Layer 4 of a small transformer language model trained on English Wikipedia (9 layers, counted from 0, width 96). Numbers have three digits each and are written without spaces.
In attention head 1, each number of a token's query or key is one row of weights dot the token's vector x plus its bias. A token spreads its attention over itself and the tokens before it by the softmax of 0.177 times query dot key.
The model reads these tokens: "est" "ors" " until" " " "18" "64" "," " when" " the" " res" "olution" " of" " the" " R" "us" "so" "-C" "irc" "ass" "ian" " War" " was" " stated" " to" " have" " caus" "ed" " the" " dis" "app" "ear" "ance"

Query weights of the head. A number n stands for (n - 500) times 0.0012.
q0 (bias 0.024): 622505511621655332656406579595311552585259520340572429496380463423557600600519538339389494445750281660448327717577609451518442561652470572409488549448502321407484618320433404486625523470386546303443636365444472707587594752369438614368734539289490448446504284239576566513527608582334438272
q1 (bias 0.038): 412566444567363469816732648679314637479545405443552485331572594462499402456474582357376528455490322417632556567399527411466578508354423256536552198521603522583489608762426816487633445439384412546369580459585474667577468408422444450629764496500520490779521455556400370251499583621514230574
q2 (bias 0.083): 582544533637523470367548615395474370620615127409653594429370439606434435621579394290282373573515249461494424760597826304470407459566444454530340345488426526727415438446429420547638442512403419555528516365602324736462631724615611250614537413302318516312421499609380552495705597596301427581
q3 (bias 0.050): 758446332550565322487584622529369369375440422362510497455242376510355762497607537280349352404241293510589585545658697454387480322793478559417440550570523242589345411449441499553479663587318536441618622704598375638551658410579580462367246414341397447099372481513627532728483391395498590430
q4 (bias 0.059): 605298388557488458521178589549556699367502485272392402630456522418585413512485624548283549465334464458572449471455611458450613288286436546514667547472580534742386336442387482436448553313384564547519486550465330648564681551613574449582383336680519594305401614442439654402652731282440494317
q5 (bias -0.031): 271633673583339601182534639737499431649676480414601652334441538516624375632383478539466482488545483427564571686596400569371423532503577808352248106646512148385494527208538570772400362544655500580444433317385409436280616718664484569357617643782381356570701439436593638563548536405372526553
q6 (bias -0.029): 463689549494587385783609357502445489621417664195424608501520589680396546601616577277348534445453536527593570450459393640470274610784575630532397574516388370575451658401667352459493404489487408474720539729498599505442374347572449655277564436476446485752575548227465378622498346574513651353
q7 (bias -0.104): 607731872218180671566681054446498597429616727342430738682579814498591570381469507450498619496711890309610546464431186864557440721317598536668806665583320481460830471572663439304436708550493305456400401484644607292492039391425478664586596391522346756882362232416703754380187316569723453485
q8 (bias -0.067): 409676513534426614568508325607554514432674677534354606417722314405438408371451499439501517576475710608437446582547297790571337554500650495522547602657515538484657718489229500398446527308557513550579386590509791334471327239372468574578438495635543587616407308441729686355200611408731406442
q9 (bias -0.043): 879501313487302456557219505443668462449314696552356284660669600653407447568507530677615527564351700532599475530395357625491555360402477298706358650545507529464404646441561804429450574274564377690385290408499617536461486416598719522415483528604672808779468345343522387191615637689620487574
q10 (bias 0.028): 420721324197329363434440510258539727322369511479244449333436616460628464537800683339499642492232482406570509450597474387452659601214429449595599669696593611623617475487550756812495601367324512443647479409368465526747542262346226511568633410469498588364531586781469415710461356685609191401
q11 (bias -0.021): 532519688598386576397330468516634603186668533588102642191583338490637521589366628641555551551478733472383677499589452521540573386302564449403396572515496372614562445142397660532701531528507627235428377578309244449426612380594763594542507494734602550553632266485647354362390644426582387364
q12 (bias 0.008): 346433401465385388539443431575558422462742577529520307436564422491702498536577592717485617504528522459621621460498482431493529516290445584407635438569541562555703493508570530666578506433475630531522506451221445386308529264595608492466668491682634397422635664539528586402348534403363367472
q13 (bias -0.014): 711610546426445422681394286742479453618351598466435408572479501544448597374548461457484510605519655604398640489461486593643498605693537312490700775520496413390638456716431231148496413271417493532648658504762551662470389753437644359522713517454492478425288401395401626341355782571549485265
q14 (bias 0.001): 593409406438639492502611255505461589221540663439412630371550433620729481620413682588376650362504439403463518341242488379479599586544517580377601678451547314493412507112627325645589408471487633583732514582625430576470515241474670517557387465418480507160711496468602639687439239393585577338
q15 (bias 0.011): 523621356432486545560638290459366443482549330479589755463473637529599483660416649410405525128743463577325548391465555741421377684362424682348556369728264542383542578254717496576383540361469404555484488315390553446407438628434448438515365733422743298550583429439602561479477504421488610458
q16 (bias 0.019): 531284231317443490492589445452433481330407500510555544565305434410485836417727542470486412196135367517481446337698595560502475489563453627508473575555443558486473597476446354775419639668553622421565534745554348511627419262362265478465216511541514331305580693517422348803448258551561473421
q17 (bias 0.045): 484500735762375366551345766330503464457512253298301505313447653615540544698442545445287590420535557557457534518522666579484609503566464630381339302457527378491391535330393441697325632334389426407550762511368356573455714706666401696477747661466518418400217408518376434556784643252119346509
q18 (bias 0.039): 529615672287359458402631428249499852377525298359408476585457807462641348666491722272500593387730615348423367370577569387380567752201247520489664425862164535377500397575731506532698646367404317585546494464307424743476408826529468411494528800457500400582457530465434622475499318458599585483
q19 (bias 0.055): 467342227374604387574302311711436782342453448343404394595520615446449530338488652696290583488197256699467459527547633390224553607368479568414457786471351508637529448459464227620467535417391617406292385460403523697779708375405307578513452380632495626419495717298450824296419580499487702489
q20 (bias -0.046): 595440331664535612417514490495596476478560690696404487447387469631593726549281546396471742365456584470600537566577379628413483527542646601339478489517605464361448640385530462701657366578536586530506512698403260387492637412511423632368481420447499625550393358436522409592557470370449414578
q21 (bias -0.041): 442567422442373373518460679523450426652431439676485356346536342321263508232842261397714441618352520671383687428548443712691334386778596490667467395363634618372512488676346815466222414511548652566467557576631610362709473342491592550484598532402491474501364481802403352588335480579734616664
q22 (bias 0.034): 559387369595802505538488538496466475331584452668598515391486581731585624603462609463541515330668215671519514340310713425408441620413491732274386564219524301528511355534401026487501360591541577482214541501256502565269521619372479369448379638398549457243726374549567642365504491406373691529
q23 (bias 0.009): 511531624569595354671796505673431573551756577624401497325727461576518411301258663509555543775452468454394476251253448298451727550380433314376535469432630438464394443509621835199737371532416404614638488601514411638432447282522531649596571354399430503754593626628540599174468481527401652657
q24 (bias 0.047): 516441253567414209615195550415672664296517319385249463200500526311499551485644669797446671442441552798351448416549623603514550522357388430357338491384548537568544441424461664633299568411327627080328489332305461380527694418367364649547588636645737566567616663460485309279601842652435245576
q25 (bias 0.070): 434601366412530224554675656545519549240507299625531454219542365526327604336543560502360422640318159755491324308602691235519587548700366116243688427382649460641398595641443545347671501623229576490461700662646577671802772206355466354486405472149540402367473646481499286643664363619498558619
q26 (bias 0.027): 376697436403340257413469799529473429512371332457416397376393481280373590388826395294509533494191458662492490402675660593435514323680314656439596422306582642428522462598338405748228636537522644404437545321371603247607611522562546555418418538347621374258552668687532440563532665534693249445
q27 (bias 0.006): 569446278708737482648495262503674512452289476373620615576614457693428378521290702689462589375652284458615340578520476531493489414541547587602547376435397351714503558375184372707555418541583315695423523517524631653482431410580104495451525455554560346645665423311450573304571675667506478567
q28 (bias 0.013): 417313590623500367424306351530522667333416504485176443559411246328379739410485436726568524708385683777361546365582582456535520483646469416705536779552628505589422452625393401322430620469279555420451505456600457369297606473397758560602305343533482788322390634850541472193340621448709344492
q29 (bias 0.000): 159201381295719796421481329636484195670617540801899625671500408493616446463223298661405255333656264654551401692711586488543248521238600880486520540515579678414701391598181233490587610553531664664207540558283490246354373476407166293633335390523611300438740433702560606209302609404615487548
q30 (bias 0.028): 711364811212621430511373590459609367442541285301476462455417554528678506547625475681370570446762681496381677682716615577512571540454371752519413510485455523337774496312751355745389756423387506461507363255423452457395565766609480500460514497434305346266297331695326515540416494367523563328
q31 (bias -0.017): 398674599528380456559526340465486590691309541367654679440419687443455435726243438593359690305671467662510466678462495710417510511543476517422265354395326402313556582449532480625393459454629243455466668412502526651530582725634253556444740675738562265628506518263472708402425485480350426468

Key weights of the head. A number n stands for (n - 500) times 0.0023.
k0 (bias 0.082): 523516559528494420506501451516496605398519439477262566453458551551525456533481776554423611445491520507484442482500551523432619567466495498509473520482412396555462480467486502550491522463482407526554483531549491621498593560575490508536538530523528487512477515469434516500495526425476519492
k1 (bias -0.053): 461568506551506472572526477431536540501520571580360544464577503490492412481468622441513542552469434466505441440503367470509528541447525412547543412479464521505548547604542603464483496485508439515478430470490508529514518458528290566490589533581466513693469525443477447393583468623438505479
k2 (bias 0.056): 492507568499471412533542485537507577408503475509205588437451503479548467533455800551489609465515484479492483472559702454514659520505445501506476474486506384489514492515491524489502505462412418507485515492491451583495552537535479610508526502499496508530489468454493479493498489526508479448
k3 (bias 0.061): 558525542497472426524524521477522623382521496490237514409429525528505542451491847530481594402450505523508467423538502494502609516472467492480440595462485374543454469426520500526484498529420507488518528519539476573498583506512509552533480485494513540457553500467528467549581451482536492471
k4 (bias -0.003): 494516539494492473512452454460531643436528544480257538472523468530490533508446777522521587476520570487515445487552300479497646493474468480514449557519524423496470492452506494513508525495417507522484462445530503514472524443453509548516518514553550572597522445478509544439487550479509467495
k5 (bias 0.097): 426507488573582577444545554460541347581428458487682529474491544568575498639515429471443512497531514458453626526462592589456400439490461614440380336463452483463503569319522453618521477567627428466498513494468442451552507583591486538484480583567502391525494414469550480494534484421434506573
k6 (bias -0.000): 589508472528527486511476541515506419556414526458811465561475552531389532470515282516486459518453446506535548502416319542489415532547553457453512511545434463421487540469491528580477445495608514507532511519613555521591447514517486402473471535474480448469508525431527514515513451499511548529
k7 (bias -0.047): 509456453479539577517466523438509396623462552515818389610523524494446505487504203464516384538556539492507541534439391510551347490524561481489504503567483597442509538555546462466501489470604589502476497510504520405536415538521496390445488514538507465482505528504478515461517537491515507534
k8 (bias -0.054): 471420447486557568508426520460542392603441548512781451571511505492409542498515201537559415531476526556496538510401394494508383485520548472492534491509488555480481483505495477487495464514608586481474456484492516375509437507516542425510518488508492491522538552548493512471495522489463524540
k9 (bias -0.088): 460486480563549512518448503497503456610507570431756443545508434460418549458503209476501455590506519516500550532480312551566407439557544410505521470468530563497485482587436419444497429502556549444524490499595523413563455478511486463502542438554492517547472494496497505488486601504475499498
k10 (bias -0.077): 525519483438381496507572462443504569473551558460434445523512527445470530458503616469547463434465637428559534409513132515498545496445462457514583523512503533480515513574583598515476579478494519458458429505523509392474493414527484531533506504576549529609478514462493434563592456478553488497
k11 (bias 0.022): 497493504535494591508443445477555508528535552439486435468527485543507488502509450511519500552485644484481575499384098511504503444447512509420489520528522487481468530476538568519560497479508544525531435433474465327506532526532570524526499463580509583501457486537608558439500533488440517580
k12 (bias -0.017): 476498500502496726383547461473484527509514489545451575481603507451524485560495413487493514447544565448515504528513304509462467450468514526507505571507547523479518518444479529545562556454582530460449454404484471421508489412471380538569484493518567497543510485529538491472551458490536469542
k13 (bias 0.010): 591442587468570376527405521441496543566493466499585503626545564436407493453519254532516456582609503613422460523490584525544437558585536463500496543496401549488433459555506438379465564411489484502459437513533542533508480530530555459518499432404488568508480472494444563425504530502496593442
k14 (bias 0.050): 574486467542492589481532459473469489459523601497496465503458512568454581501442579524488475465475589462565511479465106485410494541459525576412496618576451418539480513415522466517596564513517533476549476537458505510468479421492557478519435484520541527512485490426584505561561445433499541512
k15 (bias 0.028): 456544611408495490480590412503485572461533554464444548426458585462635498581441703577436579527553554475494465461470407520351519629401455584403452504541427416449679536457493447583515505479549463439511446488449474549489469518569454537493540519562503468469555485448518519493446408481528482482
k16 (bias 0.064): 561502426467452438543552516449560635360475480475327495426440523503482553466481833501483558373448468485572433468527508506402557566460446564484528588512561462532502456506494515581465524535444582455528546481478535523484550417522460506510458471494531560401557489497531477613536370463581470466
k17 (bias 0.050): 503570589518470421452473492532485652435521463453239550439474534497566482541510790517452606484507574476454500489507409530409606485473430496478473529524491369475526519402588640520501483503469433493517466444494472579505603584521529575522537549546486502545508475465533498471484538452484474464
k18 (bias -0.050): 530583577368422500574527381494455584473533539496460530547547608521623453523465673468440592531588582386519526422493204488463562609441506506528519493552494529439619595539669497516508494469467454516471446496480466472512430474463469526503529501554517519560484475457496529476488508504481462460
k19 (bias 0.005): 524477508506517465535510420482521628378479582457308560468497498494529475553480820529469604412467538495498413467521302508492632518440488526483521571541529473522475495473483493507473545450438481516543470520535544512458474447445482506543467501525533530577560479452516481465464524456549479494
k20 (bias -0.008): 515475501549524612469455555483479459533517493478760454545519494563476506458506301481515407536477478459512524496400316545452422431493494469498509480543510507546448500482474509504545515597612573446538502532530496442541455499502569448467460553565502469476534498514555467495515503446467523546
k21 (bias 0.057): 463493504482505427511511648509549415558502407531528497480476461429389516435591299473581436523378504584460508484561769492536430463584452489496529482415509579499487460587498544460399540599500485470504530532479572448488532553506485487519493470393468492358521576582471430566541497558499461464
k22 (bias 0.047): 510489530510502476484518410543482565387551467547276584438458514489599480501403847566448602434479475508486422487542543493406623519440485570422476530533482435546510491415484498473548570488403473496539510498491506593507568462502457559536464476497541504481528531467546519509492503436526501512
k23 (bias -0.070): 464553500554535615536469454493451491476552599632577513508608466548447409481494348462570526569492476478519558453426157500565475522503591420417531511525519510548481553580543494394501434504487461594477456553453508494508467449444487512503447559495448493640466517445569458447479497544513536482
k24 (bias -0.006): 445503551503449458532468453557534659433474529451194535441528480448524471539526701519497583486410595482447477472501220540435641485406472507492519548501513479521575499508484627524463537439470466494514449456506521506512590459563476585552565487572535563514520493506508504447428542480529478517
k25 (bias 0.020): 539534477496477406577589487502424630409542523528197542420468482497490471443507805501523580417448433501495479426506487471470641545477512471516505628491490437555505487544512596492450530496397437509538484541473489588465530476484470582575524469455484543530538525518508472529515442524531494456
k26 (bias 0.063): 495489524430445408478505514489534597430529435480202567410439476423523514501530787560543562427417557520447508466606616537462566518461447508564456533506513487498559468470496624503435539495405465451511517485488491559476581511488437548562519497510519553440537502534457460586540435475506465517
k27 (bias 0.034): 503514451555546501563494443570477531463487630421501556474480567587452461572460700583385505447419390535561415574471463448320498526436563524428443454542518436587495521483414478560511462435533453535583431469558504566544529414486464532538481531647564519685537459367530594422502570480484517490
k28 (bias 0.018): 572424506424485504543327496536610547461552544499212470432550433402471485396550606527593587514435645550458479522490298508609608444437470491476525674466553559487506414491467560404457539480437588493494436526452508474505500484487626492618496453518519583478481436518514533457490583475531545457
k29 (bias -0.074): 489414427516543587481493457490491469414512441576458601483494456473555466547472588556536504431608420547477412551544984440481519493430490559462500466477504517574564450500389381553518508512512570485450477400417488497458480461471471487506413472518545434464523538554487570472451532534512477534
k30 (bias 0.065): 524564653499430479368486406494485634485476420412228578490396596470614515598574757497463595485549621452462504460575566537475515504433436552500470601588493424469554486469543506497492553458473486463487491511450452480494525614540576509522461532521565526432434498471532584496483533490520453458
k31 (bias 0.124): 487515536574593495541534550564460463554430414418579501525489597525552480577551577495398487491519441520399474539480642623427404571519506613442508338534407387477529536416475439596449430412596477494581501447523516578484528575569434513473584618503481421569532392381464491457486567455426482509

The vector x that enters this layer's attention at each token. A number n stands for (n - 500) times 0.016.
0 "est": 497514470517506575541451520474503430536480492449766467540560510503491544464490055493560546445487542475457554485478704501512396489507548466478574515527525555481459519458486493508550505460600510473539481475488502447504415415509525481444523548524478548514445537534515489466462500523464501493
1 "ors": 503520477480516496531462493488491492530530511529796450525558452461432541509482019516533469560490514526498566508428656456518380492517551454431533518531480576517503499469471549510531515481592458510518522452447516476521486462522549414499490488519502449500458522485541521478512541509468494487
2 " until": 486491470524534534517503513482531494525509485451801494552587457482492526502489053485541441504524512479525595493432670438574412507530490442505594489502533587478427484440485508505556470457539520538490510455519447443492515488517550458477518454511508475540421516475510489494521480505494457551
3 " ": 503474463515553492509470524492516497590498501482807442529630487508471424482522050506515469521480523446435590480443668461550418507506497493461521519517542590549453506470520508522531477467576560493504486471467510468510490484527522448459534490532473476495517513499481480502518486491461468534
4 "18": 453523426481546508526447513465495499585494501465820435504557495509466429485517062512535446529494532464500621505446666413550424478507500490437541499512524584545502482486494500526489466472561518518513508474470511428502515473489540454477544496524506474516484548512507510521487511522457479581
5 "64": 481503453504537496514481530505474424568534504487799468502568498531424443483506050511535452550471508466500574492387665402553449489524495488429558485529518570510492487490509537531484492461549497516503489478447495423486520481531535464490491511502496503531509551521550540518475524532451445565
6 ",": 484481461491486510529510533513505480583518537511815463525565520523471513467480068482513456529479495465523619467425701424559435514505509468423562494515548563451499498514499526504544457466556510498473519508433438459524488494516522461450533480538468480540502506485516486478528491517457452491
7 " when": 494493486502507523522511542483522484562499510462806487552551531511492533485502063454520433495502518449524559486411691438557434533520468446479604459493526561443461492482521524540551482464560497525480496447493457440516512519533527479472475454496497453551451530489507486498572442512478442538
8 " the": 510504487483506499498481487494525482581462507465793428519549498513486493511486052436504451527509516421470561489446703459543419507507481464461544504506489614486502546516524537579581497489556543507516511492458420447541463507511518457500501505527510438513445506487503521515494491524435459547
9 " res": 505507530502510553523508492510458496535522485494780491498594483467524505529525018520521449519490515530490497515419650451489391521498507520468552482479477616517518513493510474551559503523597547461487518425432477453491478494530542417451551477544495490483448501518470493523499472528485451436
10 "olution": 491489457469510541522454449468488496544535489515830445511553492459485505504513055473521462532522549470535595510453685493544396499525545470456509465515474554503547524473448542536519520465559478539487526457417489457516462455534531431515517477495514448475524523531516511518492510515462444520
11 " of": 498488454485506525506481474477517462569488520503803483545550471513492564519494053448537457554482531466531583503429700441530430508482444452443546530482521585491509505483515510495557485500582519510482499445417468450489486498520548458460517543528483450480495506516472502483522474515460521546
12 " the": 503488473491515515475454495500521473580473512478786426522558472511494500513487046448519456540507510429477562486447710460543427488503483466464530508491503620505501544501502526562580501487561561514508502496451424434532475488508530463508487498531519445488459507505512527506489505512442470554
13 " R": 482474480497547504474464492471488502569544484470786497517598464490454528517534060482556458523496532536396579506454683492507423538516516486465520469495568557487485504493509512523539488465579575505471501418485464439507484496516510415468483522549509451498528478571452494503464526490480487532
14 "us": 510516439496512501494444519495512468564474493475793472564526477485468518534517040513528490536499531540488547505450699512514409491505504454445527514519494612491511477493499535488508533452584536520449499437431512444504489479538516447507469532528529456497525515532505505438501553461426431531
15 "so": 492515466502523511511460563513463461546467493463791486556515471475457520540522033499527492510521508547469555513434693484548381528512542487456557487541520617486479486488502504484493480426545529508467504476461469428476529482539527458518480478477548515520497467493544506488517538468468434538
16 "-C": 509473464512543462543472517532478462536550503464776491541566474450499526484500034525500462531509502515401527501407682494587390501543501507476502489470492587523527549499491528515476509462569525484528486497476433448524495499560529447420506470535490488520501548498485504486468508504489499503
17 "irc": 486502492531522496541484493470478488612485482447780464535570455477469548508521068522513428538534481552445507493433683464569388502556485516473491502495482555479502502491451541496584521495563509458490522440440512453525448463526545442489532532472510479569514550514507477457484546545465432488
18 "ass": 506506447512510510529443498525466441550519457494789457498584490507430510525553023497520465563496514582481559528452700492521420489519491480449514522500454575531483524459516498486535498482527527537474497440454522440478491463534542447501494523501497498539504490506493484482511548514481454482
19 "ian": 482520469513517475480461478518524435579496479499783475502546443512438500489528055500516494560485532527503510507410700464591379460503490449424508534491517565490490524490501497470537485490557520517500528514429479461485474492559531444534522526484523471490452555457501555466529537539461502561
20 " War": 522468497518546530511449501516509472544486465532756506518565435482488491469502018502571424542461533556492623517435678472532469465560498476434567465513523537485487480454454514501497489481561458575514509480447523456546496509518526466487517437486499452484459515485532524471515505537500500481
21 " was": 505487469527522514498489536507480471558537485500779468510558486487440535503451039455530480529504520513515554521442718447547450500559521468475553464502518587514455523504501529450550507432567536472497496510485425463499534477535525407472520447478504514514450488484493485487548528488465490502
22 " stated": 558512450536531520502498476481515456547482484507808443563551477472500520439491088477494504514531509459512568492424709450587480496571513430498540488528505569458485494436501528501569484447554507524518541472536502470506464494510540436487509438447530447480493507542477482513509510510443409522
23 " to": 528455439511490501485493510460498503551472503512805468561528494503485568507460067445515430505492519486518573472459722455542408479487484451506551496503488614492456476480508523488536486484591506549531520474512455481484474514521558413474540522503538462467487507512485481516554493507467495497
24 " have": 524461477485521469516521533497471436531508498478792475549509505510453564498509059468514475516493525468543510516421726442535400508550520484487567493540525594493487509489531502502506531478555536452521514456521476432480488448520534456482495472497529475484474473506506473553562496477400482514
25 " caus": 505480450487506539516507523501472488514460540494790379546529476518445552534519081496516431497494517483545522488444710424527371580533539451479555472558491553473477475505512460536529493497575520535542528459474531488467480492520549419500516488481510463442494506526489491519511456528490470502
26 "ed": 527463417467492488505502475457509451565492550495845434530515482500449549488494097450514454500519511526534543496482718433556448514523494447436506510526495576468500533439550502496554463527555537524539519477512522480492470465489542395513511496478512467431511515480492502524533488519515478519
27 " the": 535464465483511498484465481502524468562454525472795420546542485524472519508485074441500441516511507430492542484463746446557425496525498478469520537500494599497494541500510482557566498502550568519521510512481448464532466485493536448505461485508515448448469507481511530528495479517458506542
28 " dis": 497459475508510549515510552537503461548490478513800469573531493459539545499451100520460481512515525493477498528417692472563373545515516497458564563489517636445490516445498502502504511523598577489516489476474512477476490490516536465422463462442515504403528509476469527497497475509478432481
29 "app": 508463448483516522524482524519477432552476510500790428565500528510478511513525085511533448512501531565472521449408707430552403538551504525501548529546442526506523474456508439512478541481574546512511522456449550414449508452533532448469470498472534465479490540553535486536511485485435501493
30 "ear": 508509437471513552551485495466539477535472507507820445516524497532481513490504073486482473521511533534523551474437724446601408513553469507446503508508492535497534488461490445492533499527556510532499498512442544429507481463502563435516517475453513461449476505495539468521543482505480475476
31 "ance": 554462482494507496503483494496491420540520524502812501520553487507440525504491082472491419541498503529545564499418723420580399473537497486451488534510493546486525528452491502495528551504553486508526526471450484454472455458507562458539488494459499500448489514518548524540503464518475488496

Token 8 " the".
Which two tokens does it look at most, in order? 7 " when", 8 " the"

Token 28 " dis".
To which token does it give the most attention? 28 " dis"

Token 31 "ance".
To which token does it give the most attention? 31 "ance"

Token 12 " the".
Which two tokens does it look at most, in order? 12 " the", 11 " of"

Token 4 "18".
Which two tokens does it look at most, in order? 2 " until", 0 "est"

Token 19 "ian".
To which token does it give the most attention? 18 "ass"

Token 21 " was".
To which token does it give the most attention? 21 " was"

Token 18 "ass".
To which token does it give the most attention? 17 "irc"

Token 25 " caus".
Which token does it look at most, and with what share of its attention? 24 " have", with about 30%

Token 27 " the".
To which token does it give the most attention? 27 " the"

Token 22 " stated".
Which token does it look at most, and with what share of its attention? 21 " was", with about 50%

Token 17 "irc".
Which token does it look at most, and with what share of its attention? 16 "-C", with about 40%

Token 6 ",".
To which token does it give the most attention? 6 ","

Token 14 "us".
Which token does it look at most, and with what share of its attention? 13 " R", with about 60%

Token 26 "ed".
Which two tokens does it look at most, in order? 25 " caus", 24 " have"

Token 20 " War".
Which token does it look at most, and with what share of its attention? 20 " War", with about 40%

Token 13 " R".
To which token does it give the most attention? 13 " R"

Token 15 "so".
Which token does it look at most, and with what share of its attention? 13 " R", with about 40%

Token 5 "64".
To which token does it give the most attention? 2 " until"